Layer 10 of a small transformer language model trained on English Wikipedia (14 layers, counted from 0, width 128).
A neuron's activation on a vector x is SiLU(gate . x) times (in . x), where the dot is the dot product.
The model reads these tokens: " for" " the" " 201" "2," " 201" "3," " 2014" " and" " 2015" " edition" "s." "\n" "\n"

The vector x that enters this layer's MLP at each token. A number n stands for (n - 128) times 0.046.
0 " for": 164, 119, 119, 135, 130, 146, 136, 174, 122, 135, 90, 137, 120, 155, 140, 148, 117, 124, 82, 108, 129, 60, 125, 118, 117, 157, 129, 143, 101, 127, 100, 113, 122, 119, 193, 90, 118, 125, 167, 94, 152, 115, 136, 130, 122, 130, 116, 114, 131, 101, 134, 121, 122, 121, 152, 131, 160, 143, 125, 98, 131, 143, 95, 152, 92, 107, 123, 137, 135, 176, 101, 146, 157, 112, 150, 133, 176, 150, 130, 124, 135, 135, 105, 116, 125, 153, 152, 176, 162, 114, 121, 159, 134, 128, 94, 141, 146, 134, 167, 68, 133, 86, 112, 123, 148, 154, 80, 123, 125, 138, 138, 116, 110, 104, 144, 158, 107, 112, 84, 115, 142, 113, 143, 113, 129, 96, 116, 101
1 " the": 163, 108, 110, 117, 116, 140, 148, 157, 137, 113, 137, 152, 134, 211, 148, 137, 104, 135, 175, 121, 126, 122, 134, 55, 124, 121, 152, 113, 108, 152, 127, 115, 128, 113, 136, 155, 125, 133, 119, 114, 124, 117, 142, 156, 113, 113, 117, 121, 138, 126, 132, 104, 117, 124, 142, 141, 140, 145, 119, 129, 112, 130, 87, 119, 121, 137, 131, 118, 116, 114, 89, 115, 139, 115, 115, 122, 126, 117, 69, 111, 128, 116, 111, 127, 122, 149, 139, 117, 140, 97, 123, 117, 135, 111, 133, 135, 125, 122, 142, 119, 152, 115, 122, 137, 136, 140, 130, 125, 134, 109, 133, 123, 131, 147, 160, 136, 91, 130, 126, 121, 99, 136, 154, 127, 137, 126, 140, 122
2 " 201": 175, 113, 115, 117, 108, 161, 153, 139, 140, 62, 140, 103, 127, 153, 133, 158, 98, 173, 88, 103, 139, 105, 178, 145, 130, 138, 204, 112, 110, 110, 123, 110, 152, 141, 114, 156, 144, 88, 159, 100, 166, 144, 128, 124, 122, 117, 117, 189, 137, 139, 122, 102, 164, 173, 134, 143, 159, 143, 67, 100, 101, 143, 137, 104, 160, 143, 139, 135, 149, 111, 132, 165, 116, 135, 101, 166, 131, 110, 136, 106, 124, 107, 101, 84, 151, 235, 153, 80, 133, 112, 92, 95, 180, 88, 112, 110, 143, 138, 77, 155, 119, 88, 162, 145, 139, 111, 138, 180, 165, 120, 143, 153, 140, 99, 159, 110, 132, 148, 115, 114, 124, 128, 141, 112, 135, 88, 136, 109
3 "2,": 150, 115, 157, 138, 145, 135, 128, 139, 147, 102, 126, 127, 109, 189, 140, 158, 113, 149, 140, 160, 148, 104, 160, 156, 100, 150, 120, 94, 107, 123, 180, 122, 116, 108, 93, 69, 117, 114, 151, 118, 156, 143, 131, 133, 101, 107, 109, 124, 114, 143, 139, 97, 109, 123, 131, 116, 158, 128, 119, 146, 122, 143, 121, 150, 140, 119, 129, 157, 120, 116, 124, 140, 106, 112, 137, 125, 148, 127, 129, 129, 119, 77, 121, 117, 85, 130, 140, 90, 134, 138, 114, 114, 179, 91, 143, 152, 131, 129, 144, 170, 80, 101, 160, 98, 101, 172, 94, 166, 139, 128, 121, 95, 137, 122, 159, 88, 102, 115, 113, 125, 138, 123, 132, 100, 145, 164, 161, 132
4 " 201": 196, 114, 123, 128, 102, 139, 144, 132, 135, 137, 151, 64, 108, 150, 136, 167, 100, 165, 89, 105, 131, 113, 191, 137, 130, 140, 178, 92, 147, 104, 107, 112, 124, 142, 113, 144, 141, 88, 177, 141, 140, 132, 152, 125, 121, 118, 123, 172, 135, 126, 91, 128, 154, 153, 139, 146, 177, 132, 69, 94, 84, 149, 140, 119, 114, 158, 149, 139, 157, 119, 150, 124, 114, 147, 113, 156, 142, 93, 131, 126, 125, 124, 76, 84, 153, 213, 147, 80, 145, 146, 81, 149, 163, 114, 128, 144, 111, 123, 58, 152, 150, 80, 158, 113, 124, 73, 125, 206, 130, 142, 153, 126, 130, 107, 163, 99, 140, 96, 87, 103, 123, 80, 127, 103, 130, 109, 127, 102
5 "3,": 155, 111, 149, 155, 130, 121, 130, 126, 156, 118, 121, 103, 111, 185, 128, 152, 117, 148, 130, 144, 166, 125, 156, 127, 84, 135, 124, 87, 138, 113, 177, 113, 103, 117, 95, 72, 113, 106, 138, 126, 146, 108, 152, 141, 96, 138, 101, 120, 98, 131, 119, 125, 133, 139, 144, 135, 168, 108, 117, 141, 107, 132, 154, 147, 140, 129, 138, 155, 132, 108, 151, 155, 111, 121, 116, 116, 120, 109, 139, 127, 104, 94, 119, 121, 107, 113, 115, 73, 140, 140, 112, 144, 116, 109, 159, 137, 125, 106, 108, 192, 112, 81, 166, 97, 93, 125, 103, 186, 115, 150, 115, 126, 149, 127, 141, 87, 118, 91, 85, 97, 153, 74, 100, 105, 146, 133, 165, 143
6 " 2014": 140, 94, 115, 122, 128, 133, 105, 144, 134, 149, 139, 90, 85, 156, 121, 154, 106, 140, 82, 115, 142, 117, 154, 132, 91, 120, 170, 86, 138, 109, 139, 91, 123, 120, 105, 133, 96, 84, 147, 104, 143, 140, 116, 149, 129, 112, 130, 176, 113, 152, 65, 119, 165, 138, 158, 149, 183, 151, 63, 87, 113, 122, 141, 131, 154, 140, 107, 103, 159, 82, 132, 154, 121, 107, 124, 199, 110, 56, 132, 99, 110, 108, 87, 115, 119, 127, 148, 101, 124, 97, 94, 130, 119, 118, 122, 124, 158, 138, 101, 145, 144, 94, 172, 114, 126, 108, 124, 188, 142, 127, 142, 150, 130, 91, 173, 90, 96, 110, 115, 113, 113, 101, 128, 107, 131, 115, 155, 113
7 " and": 160, 119, 138, 158, 153, 133, 142, 117, 137, 91, 108, 107, 162, 167, 116, 139, 153, 157, 156, 98, 167, 112, 139, 103, 79, 130, 124, 113, 124, 105, 161, 98, 128, 108, 154, 78, 89, 119, 175, 125, 156, 129, 165, 125, 97, 124, 123, 146, 127, 123, 138, 140, 142, 135, 124, 140, 134, 138, 91, 140, 86, 155, 156, 135, 136, 113, 195, 108, 136, 82, 139, 178, 139, 127, 71, 121, 110, 113, 161, 125, 126, 126, 151, 148, 122, 134, 88, 80, 107, 147, 93, 113, 94, 157, 145, 122, 124, 88, 81, 188, 132, 96, 134, 121, 143, 107, 130, 188, 131, 123, 126, 119, 142, 146, 129, 93, 117, 55, 85, 67, 98, 73, 118, 115, 139, 96, 150, 135
8 " 2015": 151, 103, 148, 124, 144, 131, 118, 139, 132, 132, 113, 131, 109, 155, 128, 131, 122, 171, 87, 104, 129, 128, 135, 134, 91, 116, 158, 112, 129, 96, 91, 83, 163, 114, 93, 130, 94, 84, 149, 124, 169, 146, 124, 131, 113, 114, 141, 132, 128, 142, 79, 118, 176, 150, 124, 139, 160, 161, 68, 99, 91, 114, 148, 116, 158, 123, 107, 120, 150, 59, 140, 173, 111, 117, 134, 215, 142, 76, 155, 109, 115, 103, 88, 127, 139, 117, 140, 91, 103, 120, 113, 111, 136, 104, 125, 113, 144, 135, 115, 186, 136, 96, 171, 100, 143, 110, 130, 197, 144, 114, 140, 150, 155, 101, 181, 86, 106, 97, 110, 88, 99, 128, 143, 95, 123, 132, 158, 127
9 " edition": 182, 127, 147, 120, 151, 152, 140, 137, 146, 131, 125, 143, 132, 154, 158, 154, 127, 110, 91, 116, 157, 73, 134, 154, 124, 110, 115, 147, 184, 82, 110, 123, 115, 115, 131, 123, 88, 139, 166, 149, 152, 173, 141, 152, 113, 110, 145, 156, 110, 155, 95, 87, 142, 130, 122, 132, 148, 167, 118, 109, 101, 134, 130, 83, 144, 140, 121, 153, 125, 74, 153, 151, 125, 133, 154, 130, 89, 93, 118, 140, 80, 123, 114, 128, 172, 163, 149, 137, 93, 114, 102, 129, 110, 146, 128, 78, 113, 164, 69, 146, 135, 94, 143, 84, 119, 164, 152, 122, 126, 163, 121, 127, 113, 127, 126, 115, 146, 114, 173, 56, 93, 103, 120, 142, 161, 104, 150, 166
10 "s.": 148, 75, 156, 120, 136, 143, 105, 121, 155, 158, 121, 120, 102, 143, 157, 95, 147, 91, 92, 123, 143, 108, 147, 136, 139, 123, 110, 142, 148, 179, 133, 126, 135, 97, 118, 112, 122, 121, 135, 135, 123, 128, 104, 154, 128, 124, 118, 135, 144, 129, 121, 113, 107, 124, 111, 150, 143, 128, 99, 125, 111, 145, 100, 208, 113, 130, 139, 139, 122, 117, 93, 130, 133, 112, 130, 157, 142, 115, 165, 139, 85, 112, 98, 134, 146, 158, 126, 139, 153, 132, 59, 135, 117, 143, 115, 130, 92, 132, 152, 154, 115, 113, 121, 109, 94, 147, 114, 143, 113, 136, 128, 107, 169, 123, 117, 81, 73, 118, 120, 93, 75, 112, 134, 99, 148, 143, 155, 132
11 "\n": 138, 105, 157, 128, 137, 134, 108, 115, 115, 153, 110, 117, 87, 100, 161, 121, 118, 69, 32, 118, 144, 114, 147, 126, 124, 94, 142, 128, 125, 144, 105, 146, 125, 92, 123, 8, 139, 114, 100, 142, 138, 82, 149, 135, 133, 128, 111, 136, 137, 129, 127, 123, 123, 111, 153, 151, 159, 134, 102, 107, 125, 161, 120, 159, 86, 101, 110, 140, 123, 118, 133, 124, 153, 112, 153, 169, 150, 120, 115, 146, 86, 94, 123, 129, 142, 129, 135, 140, 141, 126, 88, 150, 126, 118, 100, 128, 76, 129, 144, 110, 152, 115, 150, 105, 138, 155, 80, 124, 143, 110, 110, 102, 153, 132, 131, 112, 82, 142, 153, 90, 84, 143, 138, 131, 129, 84, 140, 145
12 "\n": 153, 129, 135, 116, 140, 116, 128, 127, 126, 156, 146, 131, 143, 132, 147, 115, 129, 142, 48, 102, 148, 69, 139, 129, 143, 119, 111, 156, 109, 126, 127, 130, 110, 100, 162, 35, 122, 81, 129, 85, 146, 111, 147, 133, 127, 127, 130, 128, 122, 92, 135, 130, 112, 135, 154, 153, 144, 206, 143, 106, 118, 164, 91, 189, 49, 106, 116, 120, 128, 158, 102, 138, 157, 120, 126, 156, 162, 139, 135, 137, 117, 106, 96, 128, 118, 154, 147, 133, 155, 128, 107, 146, 103, 115, 143, 131, 91, 123, 134, 123, 133, 84, 114, 116, 115, 171, 97, 130, 129, 119, 139, 127, 123, 139, 119, 114, 121, 140, 103, 90, 135, 113, 125, 106, 142, 124, 142, 110

Each question shows the input weights of one neuron of the MLP. A number n stands for (n - 128) times 0.0033.

n149 gate: 120, 110, 152, 83, 99, 141, 100, 119, 119, 117, 139, 169, 167, 65, 123, 115, 144, 148, 118, 137, 141, 148, 84, 158, 101, 95, 66, 126, 109, 126, 152, 137, 143, 146, 143, 137, 86, 94, 81, 111, 138, 144, 135, 117, 90, 129, 130, 108, 170, 131, 200, 130, 103, 94, 120, 171, 123, 122, 144, 112, 130, 142, 136, 150, 125, 99, 137, 160, 136, 149, 93, 163, 133, 152, 132, 173, 114, 179, 166, 97, 144, 92, 155, 173, 106, 118, 113, 119, 128, 129, 146, 142, 123, 132, 102, 136, 121, 131, 104, 90, 100, 155, 85, 104, 136, 172, 105, 145, 98, 133, 132, 148, 119, 140, 92, 174, 129, 91, 148, 119, 141, 122, 126, 117, 121, 153, 121, 124
n149 in: 127, 111, 147, 110, 149, 105, 94, 106, 106, 178, 128, 122, 105, 111, 80, 113, 152, 138, 101, 132, 141, 167, 115, 149, 129, 112, 117, 124, 139, 118, 152, 154, 113, 142, 116, 131, 111, 107, 122, 124, 155, 148, 127, 119, 91, 152, 84, 96, 110, 119, 161, 134, 127, 119, 150, 134, 115, 152, 122, 99, 101, 82, 125, 145, 123, 136, 124, 141, 128, 166, 112, 105, 150, 131, 115, 123, 65, 138, 110, 104, 163, 151, 155, 119, 131, 155, 115, 147, 73, 138, 151, 103, 101, 134, 113, 106, 73, 109, 127, 157, 103, 133, 87, 125, 156, 139, 117, 134, 78, 122, 127, 131, 125, 135, 143, 160, 108, 124, 62, 161, 143, 104, 136, 89, 166, 147, 107, 120
It fires most on token 12 "\n"

n199 gate: 184, 107, 148, 147, 108, 136, 180, 135, 111, 95, 150, 100, 147, 118, 109, 130, 150, 138, 111, 123, 141, 112, 123, 107, 138, 113, 171, 154, 127, 164, 134, 122, 132, 159, 133, 119, 88, 160, 146, 161, 134, 103, 162, 127, 125, 126, 123, 146, 121, 146, 101, 108, 127, 113, 117, 111, 112, 123, 159, 125, 138, 130, 159, 112, 111, 109, 119, 125, 133, 145, 103, 112, 133, 129, 112, 111, 119, 91, 131, 123, 119, 141, 84, 165, 152, 154, 134, 129, 138, 112, 109, 146, 92, 110, 120, 130, 105, 96, 145, 111, 165, 148, 139, 167, 148, 58, 110, 65, 118, 108, 152, 141, 134, 153, 142, 170, 150, 129, 125, 76, 146, 160, 136, 155, 110, 132, 146, 123
n199 in: 114, 137, 99, 154, 118, 166, 121, 145, 113, 136, 157, 79, 76, 148, 119, 109, 95, 132, 114, 84, 108, 165, 149, 119, 112, 129, 167, 146, 98, 116, 163, 168, 94, 143, 132, 145, 99, 102, 114, 69, 170, 137, 123, 104, 119, 88, 138, 148, 105, 87, 136, 137, 117, 108, 111, 111, 98, 124, 122, 134, 88, 133, 119, 151, 121, 120, 144, 100, 165, 111, 119, 172, 112, 151, 104, 144, 136, 131, 120, 157, 195, 106, 128, 116, 131, 111, 91, 104, 95, 115, 133, 81, 130, 94, 147, 102, 127, 134, 147, 160, 134, 118, 154, 146, 118, 136, 144, 121, 118, 144, 102, 122, 113, 122, 92, 127, 100, 94, 111, 136, 157, 129, 128, 144, 103, 133, 108, 167
It fires most on token 2 " 201"

n134 gate: 108, 126, 114, 82, 144, 155, 163, 124, 137, 135, 133, 165, 116, 134, 98, 119, 143, 136, 98, 76, 115, 154, 153, 134, 156, 76, 110, 174, 121, 102, 105, 118, 147, 100, 165, 128, 185, 134, 118, 158, 126, 106, 141, 142, 151, 126, 148, 130, 138, 115, 135, 134, 137, 103, 179, 109, 155, 126, 168, 135, 159, 173, 115, 118, 143, 102, 132, 152, 146, 114, 156, 137, 139, 152, 113, 77, 146, 117, 82, 140, 138, 112, 109, 134, 129, 174, 138, 212, 154, 119, 98, 167, 130, 155, 110, 132, 164, 110, 130, 101, 146, 155, 98, 119, 109, 126, 121, 139, 127, 110, 129, 115, 92, 149, 115, 139, 159, 93, 148, 111, 143, 150, 72, 111, 140, 129, 94, 96
n134 in: 171, 132, 125, 113, 136, 143, 102, 140, 143, 190, 138, 155, 157, 114, 124, 133, 131, 183, 167, 109, 156, 107, 116, 135, 119, 136, 109, 107, 110, 145, 134, 100, 129, 127, 144, 129, 108, 77, 99, 107, 164, 173, 172, 106, 140, 109, 172, 112, 157, 147, 161, 85, 127, 139, 116, 133, 124, 110, 131, 139, 118, 147, 170, 158, 119, 65, 132, 153, 125, 118, 127, 99, 127, 147, 116, 141, 109, 130, 109, 136, 109, 77, 111, 162, 153, 96, 89, 91, 113, 55, 137, 126, 139, 158, 103, 83, 81, 109, 110, 141, 121, 150, 91, 150, 106, 153, 135, 129, 130, 115, 145, 155, 121, 162, 121, 152, 120, 130, 171, 136, 88, 140, 135, 99, 154, 89, 147, 116
On which token does it fire most, and how strongly? 12 "\n", at about 1.1

n275 gate: 176, 127, 109, 98, 131, 157, 127, 111, 175, 143, 100, 109, 188, 108, 165, 135, 141, 108, 138, 104, 81, 157, 125, 126, 158, 166, 123, 129, 113, 173, 110, 125, 168, 117, 176, 139, 58, 163, 123, 139, 141, 130, 144, 184, 138, 141, 133, 118, 117, 133, 139, 133, 103, 130, 117, 126, 134, 108, 116, 123, 165, 141, 100, 153, 144, 138, 128, 131, 88, 102, 123, 126, 158, 164, 114, 120, 158, 139, 98, 95, 143, 156, 118, 117, 146, 130, 77, 127, 120, 133, 125, 145, 93, 131, 80, 100, 91, 136, 126, 115, 187, 204, 92, 104, 142, 86, 118, 143, 106, 108, 117, 104, 124, 149, 100, 145, 143, 123, 109, 144, 170, 131, 146, 129, 116, 91, 129, 153
n275 in: 66, 169, 144, 132, 148, 80, 109, 129, 145, 148, 139, 115, 100, 125, 78, 156, 121, 111, 148, 154, 167, 131, 96, 138, 52, 138, 142, 128, 142, 123, 149, 99, 120, 145, 117, 126, 135, 69, 140, 118, 116, 168, 171, 114, 112, 129, 121, 108, 157, 138, 166, 78, 139, 148, 98, 146, 117, 148, 121, 97, 142, 156, 136, 106, 115, 159, 130, 109, 147, 146, 170, 115, 87, 155, 167, 158, 120, 126, 132, 127, 112, 138, 170, 93, 98, 137, 153, 161, 133, 123, 140, 120, 106, 100, 123, 166, 148, 138, 135, 118, 143, 138, 128, 127, 140, 166, 126, 95, 152, 86, 128, 141, 93, 141, 127, 134, 180, 104, 135, 85, 141, 165, 84, 143, 101, 158, 148, 132
It fires most on token 4 " 201"

n62 gate: 120, 117, 120, 110, 119, 171, 98, 82, 92, 134, 166, 127, 109, 147, 118, 140, 141, 164, 148, 153, 140, 141, 151, 153, 80, 133, 136, 168, 153, 117, 114, 109, 95, 125, 135, 130, 132, 152, 102, 123, 109, 125, 121, 134, 137, 111, 140, 106, 137, 117, 132, 174, 118, 142, 131, 115, 160, 179, 144, 118, 135, 121, 92, 139, 161, 107, 129, 101, 92, 146, 129, 166, 119, 115, 80, 128, 144, 133, 133, 144, 111, 154, 172, 70, 128, 136, 84, 154, 110, 96, 138, 152, 127, 135, 115, 133, 113, 125, 149, 111, 120, 101, 114, 126, 123, 130, 96, 119, 145, 121, 141, 146, 111, 124, 146, 127, 131, 121, 98, 106, 90, 115, 185, 89, 115, 113, 153, 94
n62 in: 151, 133, 105, 159, 78, 113, 180, 121, 168, 94, 89, 107, 159, 121, 163, 165, 127, 136, 103, 95, 128, 110, 152, 125, 128, 107, 146, 160, 101, 162, 121, 125, 159, 124, 113, 127, 151, 151, 146, 96, 130, 150, 140, 123, 131, 133, 104, 126, 87, 156, 108, 127, 156, 129, 105, 124, 116, 132, 127, 141, 94, 106, 134, 111, 144, 186, 138, 134, 132, 120, 140, 116, 163, 117, 100, 130, 125, 121, 154, 136, 158, 139, 97, 111, 150, 93, 106, 129, 119, 137, 108, 98, 138, 129, 143, 119, 136, 106, 149, 137, 182, 118, 106, 93, 118, 105, 143, 154, 162, 116, 89, 170, 143, 99, 140, 131, 62, 143, 146, 153, 124, 115, 117, 131, 111, 99, 164, 139
On which token does it fire most, and how strongly? 7 " and", at about 0.83

n255 gate: 62, 87, 136, 145, 140, 106, 117, 148, 96, 156, 114, 178, 113, 107, 129, 139, 154, 136, 92, 121, 128, 113, 111, 112, 132, 134, 105, 149, 97, 86, 106, 122, 111, 122, 99, 110, 122, 88, 152, 115, 172, 119, 102, 113, 89, 96, 151, 162, 83, 136, 105, 124, 60, 98, 162, 158, 124, 96, 122, 125, 122, 92, 119, 135, 112, 164, 148, 131, 108, 116, 82, 116, 132, 124, 124, 123, 91, 163, 121, 155, 111, 141, 101, 127, 171, 127, 122, 105, 83, 123, 121, 134, 121, 106, 124, 119, 106, 124, 128, 124, 130, 90, 130, 122, 144, 137, 167, 96, 153, 107, 157, 163, 83, 155, 119, 144, 154, 134, 132, 142, 141, 136, 143, 127, 106, 132, 160, 143
n255 in: 166, 158, 130, 111, 130, 105, 121, 132, 143, 99, 139, 107, 114, 98, 166, 127, 153, 118, 97, 142, 119, 134, 199, 127, 137, 135, 93, 118, 171, 119, 134, 109, 107, 101, 170, 108, 102, 150, 154, 119, 100, 146, 136, 106, 124, 141, 142, 116, 128, 166, 121, 138, 166, 146, 112, 156, 150, 139, 104, 101, 105, 155, 125, 138, 122, 137, 124, 171, 71, 130, 109, 105, 118, 123, 129, 121, 150, 150, 127, 127, 114, 155, 151, 143, 133, 108, 122, 159, 68, 181, 119, 143, 143, 186, 143, 143, 106, 137, 116, 156, 134, 157, 93, 116, 132, 147, 179, 127, 100, 111, 173, 103, 136, 77, 144, 135, 154, 104, 153, 124, 86, 95, 112, 103, 161, 93, 141, 127
On which three tokens does it fire most, strongest first? 9 " edition", 12 "\n", 11 "\n"

n162 gate: 108, 169, 113, 111, 161, 133, 161, 124, 147, 116, 130, 105, 115, 93, 140, 119, 129, 112, 138, 106, 130, 102, 130, 105, 97, 151, 126, 151, 96, 131, 114, 112, 165, 117, 142, 141, 168, 112, 142, 123, 130, 123, 113, 144, 130, 118, 117, 84, 126, 141, 147, 116, 115, 122, 79, 192, 143, 80, 136, 149, 120, 115, 97, 125, 143, 124, 120, 133, 141, 136, 122, 164, 150, 140, 125, 156, 120, 151, 105, 149, 88, 82, 76, 136, 124, 177, 102, 163, 111, 71, 129, 93, 117, 156, 154, 180, 86, 150, 151, 157, 139, 160, 78, 147, 155, 162, 105, 140, 161, 140, 107, 179, 104, 145, 122, 122, 115, 72, 92, 89, 162, 120, 120, 141, 176, 127, 148, 130
n162 in: 135, 122, 151, 119, 96, 135, 122, 131, 169, 151, 123, 155, 199, 83, 114, 130, 121, 103, 115, 145, 138, 124, 151, 122, 128, 133, 131, 147, 120, 155, 110, 129, 147, 132, 163, 104, 131, 105, 106, 109, 117, 107, 154, 120, 130, 139, 93, 141, 116, 83, 89, 169, 113, 114, 119, 164, 111, 144, 139, 137, 140, 159, 147, 122, 189, 138, 81, 132, 136, 121, 148, 151, 139, 137, 103, 123, 87, 119, 110, 103, 87, 130, 136, 161, 84, 102, 149, 123, 160, 131, 75, 142, 102, 119, 123, 133, 116, 107, 129, 139, 126, 88, 142, 106, 146, 77, 109, 118, 140, 54, 130, 167, 179, 102, 136, 141, 109, 138, 146, 97, 109, 108, 84, 123, 91, 153, 135, 76
On which three tokens does it fire most, strongest first? 12 "\n", 10 "s.", 7 " and"

n89 gate: 140, 127, 113, 98, 72, 154, 134, 123, 66, 180, 118, 118, 109, 108, 152, 123, 125, 111, 124, 119, 136, 170, 148, 105, 147, 155, 118, 163, 116, 129, 140, 75, 146, 167, 122, 177, 144, 117, 101, 97, 135, 123, 116, 183, 126, 114, 72, 84, 141, 125, 91, 183, 118, 136, 124, 164, 105, 139, 101, 153, 125, 99, 126, 108, 53, 153, 134, 153, 143, 105, 82, 151, 127, 160, 136, 141, 101, 114, 132, 186, 146, 140, 116, 126, 137, 120, 99, 131, 112, 134, 137, 138, 141, 133, 134, 154, 107, 121, 92, 124, 137, 166, 124, 110, 126, 161, 104, 129, 194, 174, 138, 160, 81, 96, 130, 92, 111, 134, 105, 122, 136, 98, 89, 122, 113, 83, 106, 93
n89 in: 136, 110, 137, 163, 129, 157, 114, 124, 104, 58, 100, 115, 100, 123, 149, 126, 121, 83, 98, 191, 80, 123, 136, 133, 98, 140, 159, 116, 108, 139, 121, 63, 150, 154, 101, 155, 148, 126, 95, 121, 110, 105, 110, 135, 140, 135, 149, 78, 82, 141, 94, 138, 171, 133, 134, 119, 81, 130, 182, 154, 97, 132, 136, 122, 145, 152, 135, 153, 118, 150, 129, 101, 116, 121, 129, 155, 154, 130, 90, 112, 138, 115, 133, 136, 132, 80, 101, 130, 126, 178, 137, 97, 162, 122, 92, 112, 117, 152, 88, 93, 162, 156, 145, 156, 159, 124, 98, 140, 157, 150, 144, 144, 109, 98, 119, 125, 124, 152, 145, 100, 115, 102, 108, 95, 160, 106, 127, 125
On which token does it fire most, and how strongly? 7 " and", at about 0.41

n265 gate: 110, 115, 94, 142, 127, 110, 101, 125, 135, 102, 161, 121, 92, 134, 88, 150, 149, 111, 122, 63, 74, 160, 129, 129, 109, 132, 164, 134, 116, 124, 129, 155, 129, 141, 115, 149, 167, 147, 97, 161, 121, 170, 159, 114, 100, 116, 138, 140, 179, 133, 168, 138, 162, 158, 151, 180, 124, 110, 112, 115, 157, 99, 122, 144, 111, 134, 145, 133, 127, 130, 118, 134, 152, 150, 142, 162, 128, 115, 111, 143, 171, 101, 141, 149, 132, 123, 109, 86, 149, 160, 129, 159, 105, 163, 129, 109, 104, 103, 135, 134, 113, 113, 135, 160, 101, 175, 114, 123, 145, 140, 92, 115, 142, 158, 143, 185, 127, 98, 153, 152, 180, 125, 164, 113, 135, 151, 101, 169
n265 in: 167, 152, 144, 164, 162, 98, 114, 167, 153, 135, 149, 95, 133, 113, 126, 123, 146, 113, 104, 96, 117, 130, 136, 137, 136, 149, 144, 127, 175, 59, 147, 118, 161, 153, 135, 93, 135, 176, 180, 112, 172, 80, 116, 103, 149, 136, 138, 103, 91, 111, 129, 171, 154, 171, 123, 115, 151, 100, 128, 105, 153, 111, 116, 104, 165, 96, 176, 98, 136, 133, 123, 121, 126, 163, 112, 117, 114, 148, 88, 150, 132, 121, 149, 99, 150, 121, 99, 113, 116, 105, 152, 152, 119, 143, 78, 132, 192, 151, 99, 98, 130, 131, 147, 119, 110, 122, 128, 177, 110, 90, 104, 134, 120, 124, 90, 115, 126, 149, 109, 119, 138, 156, 141, 130, 85, 125, 95, 137
It fires most on token 10 "s."

n222 gate: 85, 113, 105, 88, 98, 105, 102, 111, 103, 156, 134, 133, 179, 145, 111, 100, 133, 152, 128, 157, 99, 177, 126, 103, 122, 84, 89, 126, 109, 113, 157, 149, 154, 142, 95, 136, 133, 94, 99, 120, 206, 104, 151, 130, 154, 84, 110, 154, 142, 147, 139, 148, 94, 182, 136, 106, 123, 132, 141, 160, 136, 98, 152, 116, 87, 150, 145, 116, 128, 146, 127, 139, 130, 125, 174, 119, 145, 143, 103, 148, 108, 153, 169, 125, 180, 140, 114, 110, 144, 99, 104, 126, 92, 135, 117, 100, 107, 121, 161, 114, 129, 157, 132, 123, 139, 130, 133, 113, 161, 139, 123, 142, 117, 74, 145, 134, 94, 103, 98, 69, 174, 117, 130, 134, 153, 124, 92, 112
n222 in: 130, 129, 116, 93, 176, 118, 100, 141, 85, 149, 131, 123, 144, 143, 145, 139, 76, 149, 124, 121, 124, 150, 106, 147, 139, 150, 144, 99, 121, 145, 117, 148, 106, 109, 140, 136, 113, 166, 78, 160, 124, 73, 190, 116, 104, 154, 159, 123, 113, 114, 134, 133, 141, 134, 128, 109, 152, 101, 139, 105, 128, 98, 152, 159, 150, 126, 138, 130, 142, 130, 146, 172, 176, 98, 120, 120, 146, 90, 143, 100, 106, 130, 89, 100, 113, 173, 110, 172, 158, 166, 153, 70, 126, 120, 180, 89, 123, 118, 169, 122, 111, 121, 115, 80, 78, 119, 103, 106, 145, 178, 97, 118, 125, 161, 124, 153, 120, 100, 156, 133, 104, 158, 154, 149, 86, 145, 134, 145
Its two highest activations, in order, are on tokens 2 " 201", 4 " 201"

n189 gate: 121, 110, 128, 145, 181, 128, 134, 114, 141, 163, 95, 129, 115, 105, 168, 170, 102, 102, 89, 167, 123, 169, 150, 108, 126, 90, 89, 165, 95, 149, 125, 136, 83, 97, 145, 147, 137, 117, 70, 143, 146, 130, 80, 127, 95, 119, 153, 125, 114, 168, 121, 110, 151, 148, 129, 109, 156, 127, 134, 131, 116, 94, 140, 109, 161, 105, 118, 141, 133, 152, 185, 116, 132, 161, 63, 138, 102, 144, 113, 122, 186, 123, 142, 147, 116, 131, 139, 127, 142, 54, 153, 142, 145, 121, 116, 134, 141, 128, 180, 79, 182, 187, 158, 123, 94, 112, 102, 141, 138, 170, 130, 104, 141, 125, 127, 139, 137, 130, 126, 122, 208, 126, 122, 131, 114, 104, 151, 112
n189 in: 148, 146, 67, 128, 130, 85, 113, 117, 123, 138, 137, 124, 56, 135, 155, 95, 121, 125, 128, 159, 123, 107, 115, 81, 171, 194, 121, 159, 143, 127, 111, 78, 126, 131, 137, 101, 141, 120, 123, 149, 118, 127, 154, 130, 170, 90, 151, 73, 145, 148, 137, 105, 78, 135, 103, 143, 171, 144, 175, 138, 139, 108, 139, 128, 152, 151, 116, 102, 151, 177, 143, 108, 144, 76, 148, 130, 84, 156, 152, 116, 123, 128, 146, 168, 83, 83, 133, 84, 137, 116, 104, 126, 143, 120, 158, 113, 163, 118, 126, 135, 168, 147, 110, 61, 106, 99, 108, 122, 126, 111, 139, 135, 188, 123, 132, 132, 143, 134, 126, 115, 137, 119, 141, 162, 105, 95, 154, 137
On which three tokens does it fire most, strongest first? 2 " 201", 4 " 201", 9 " edition"

n201 gate: 102, 124, 181, 110, 108, 113, 117, 121, 147, 179, 125, 94, 143, 101, 118, 117, 114, 159, 132, 145, 126, 128, 119, 131, 74, 142, 149, 136, 146, 61, 127, 92, 115, 132, 171, 102, 140, 160, 124, 150, 117, 116, 114, 131, 127, 114, 114, 113, 115, 108, 136, 158, 121, 142, 140, 94, 134, 114, 130, 109, 141, 134, 125, 115, 138, 118, 142, 162, 148, 134, 148, 183, 139, 139, 107, 172, 117, 86, 122, 153, 142, 193, 162, 124, 169, 132, 86, 195, 134, 118, 109, 114, 118, 121, 117, 138, 136, 104, 143, 92, 107, 132, 134, 141, 127, 124, 109, 128, 145, 146, 140, 159, 130, 141, 159, 146, 168, 99, 125, 164, 168, 138, 164, 139, 91, 105, 110, 108
n201 in: 116, 134, 163, 103, 133, 113, 172, 170, 96, 137, 151, 96, 122, 102, 70, 148, 102, 147, 156, 124, 140, 118, 136, 105, 157, 132, 85, 116, 123, 127, 107, 167, 174, 156, 122, 134, 155, 93, 130, 116, 113, 96, 143, 115, 141, 148, 149, 132, 149, 78, 143, 141, 136, 107, 107, 105, 176, 107, 98, 116, 150, 122, 104, 115, 114, 106, 127, 98, 131, 112, 150, 134, 103, 112, 165, 168, 119, 124, 174, 115, 72, 158, 93, 121, 121, 129, 149, 121, 127, 132, 95, 161, 155, 149, 155, 124, 151, 103, 118, 132, 134, 126, 139, 148, 143, 108, 140, 159, 143, 110, 175, 152, 144, 124, 182, 119, 115, 128, 98, 141, 151, 133, 170, 124, 136, 157, 146, 140
It fires most on token 9 " edition"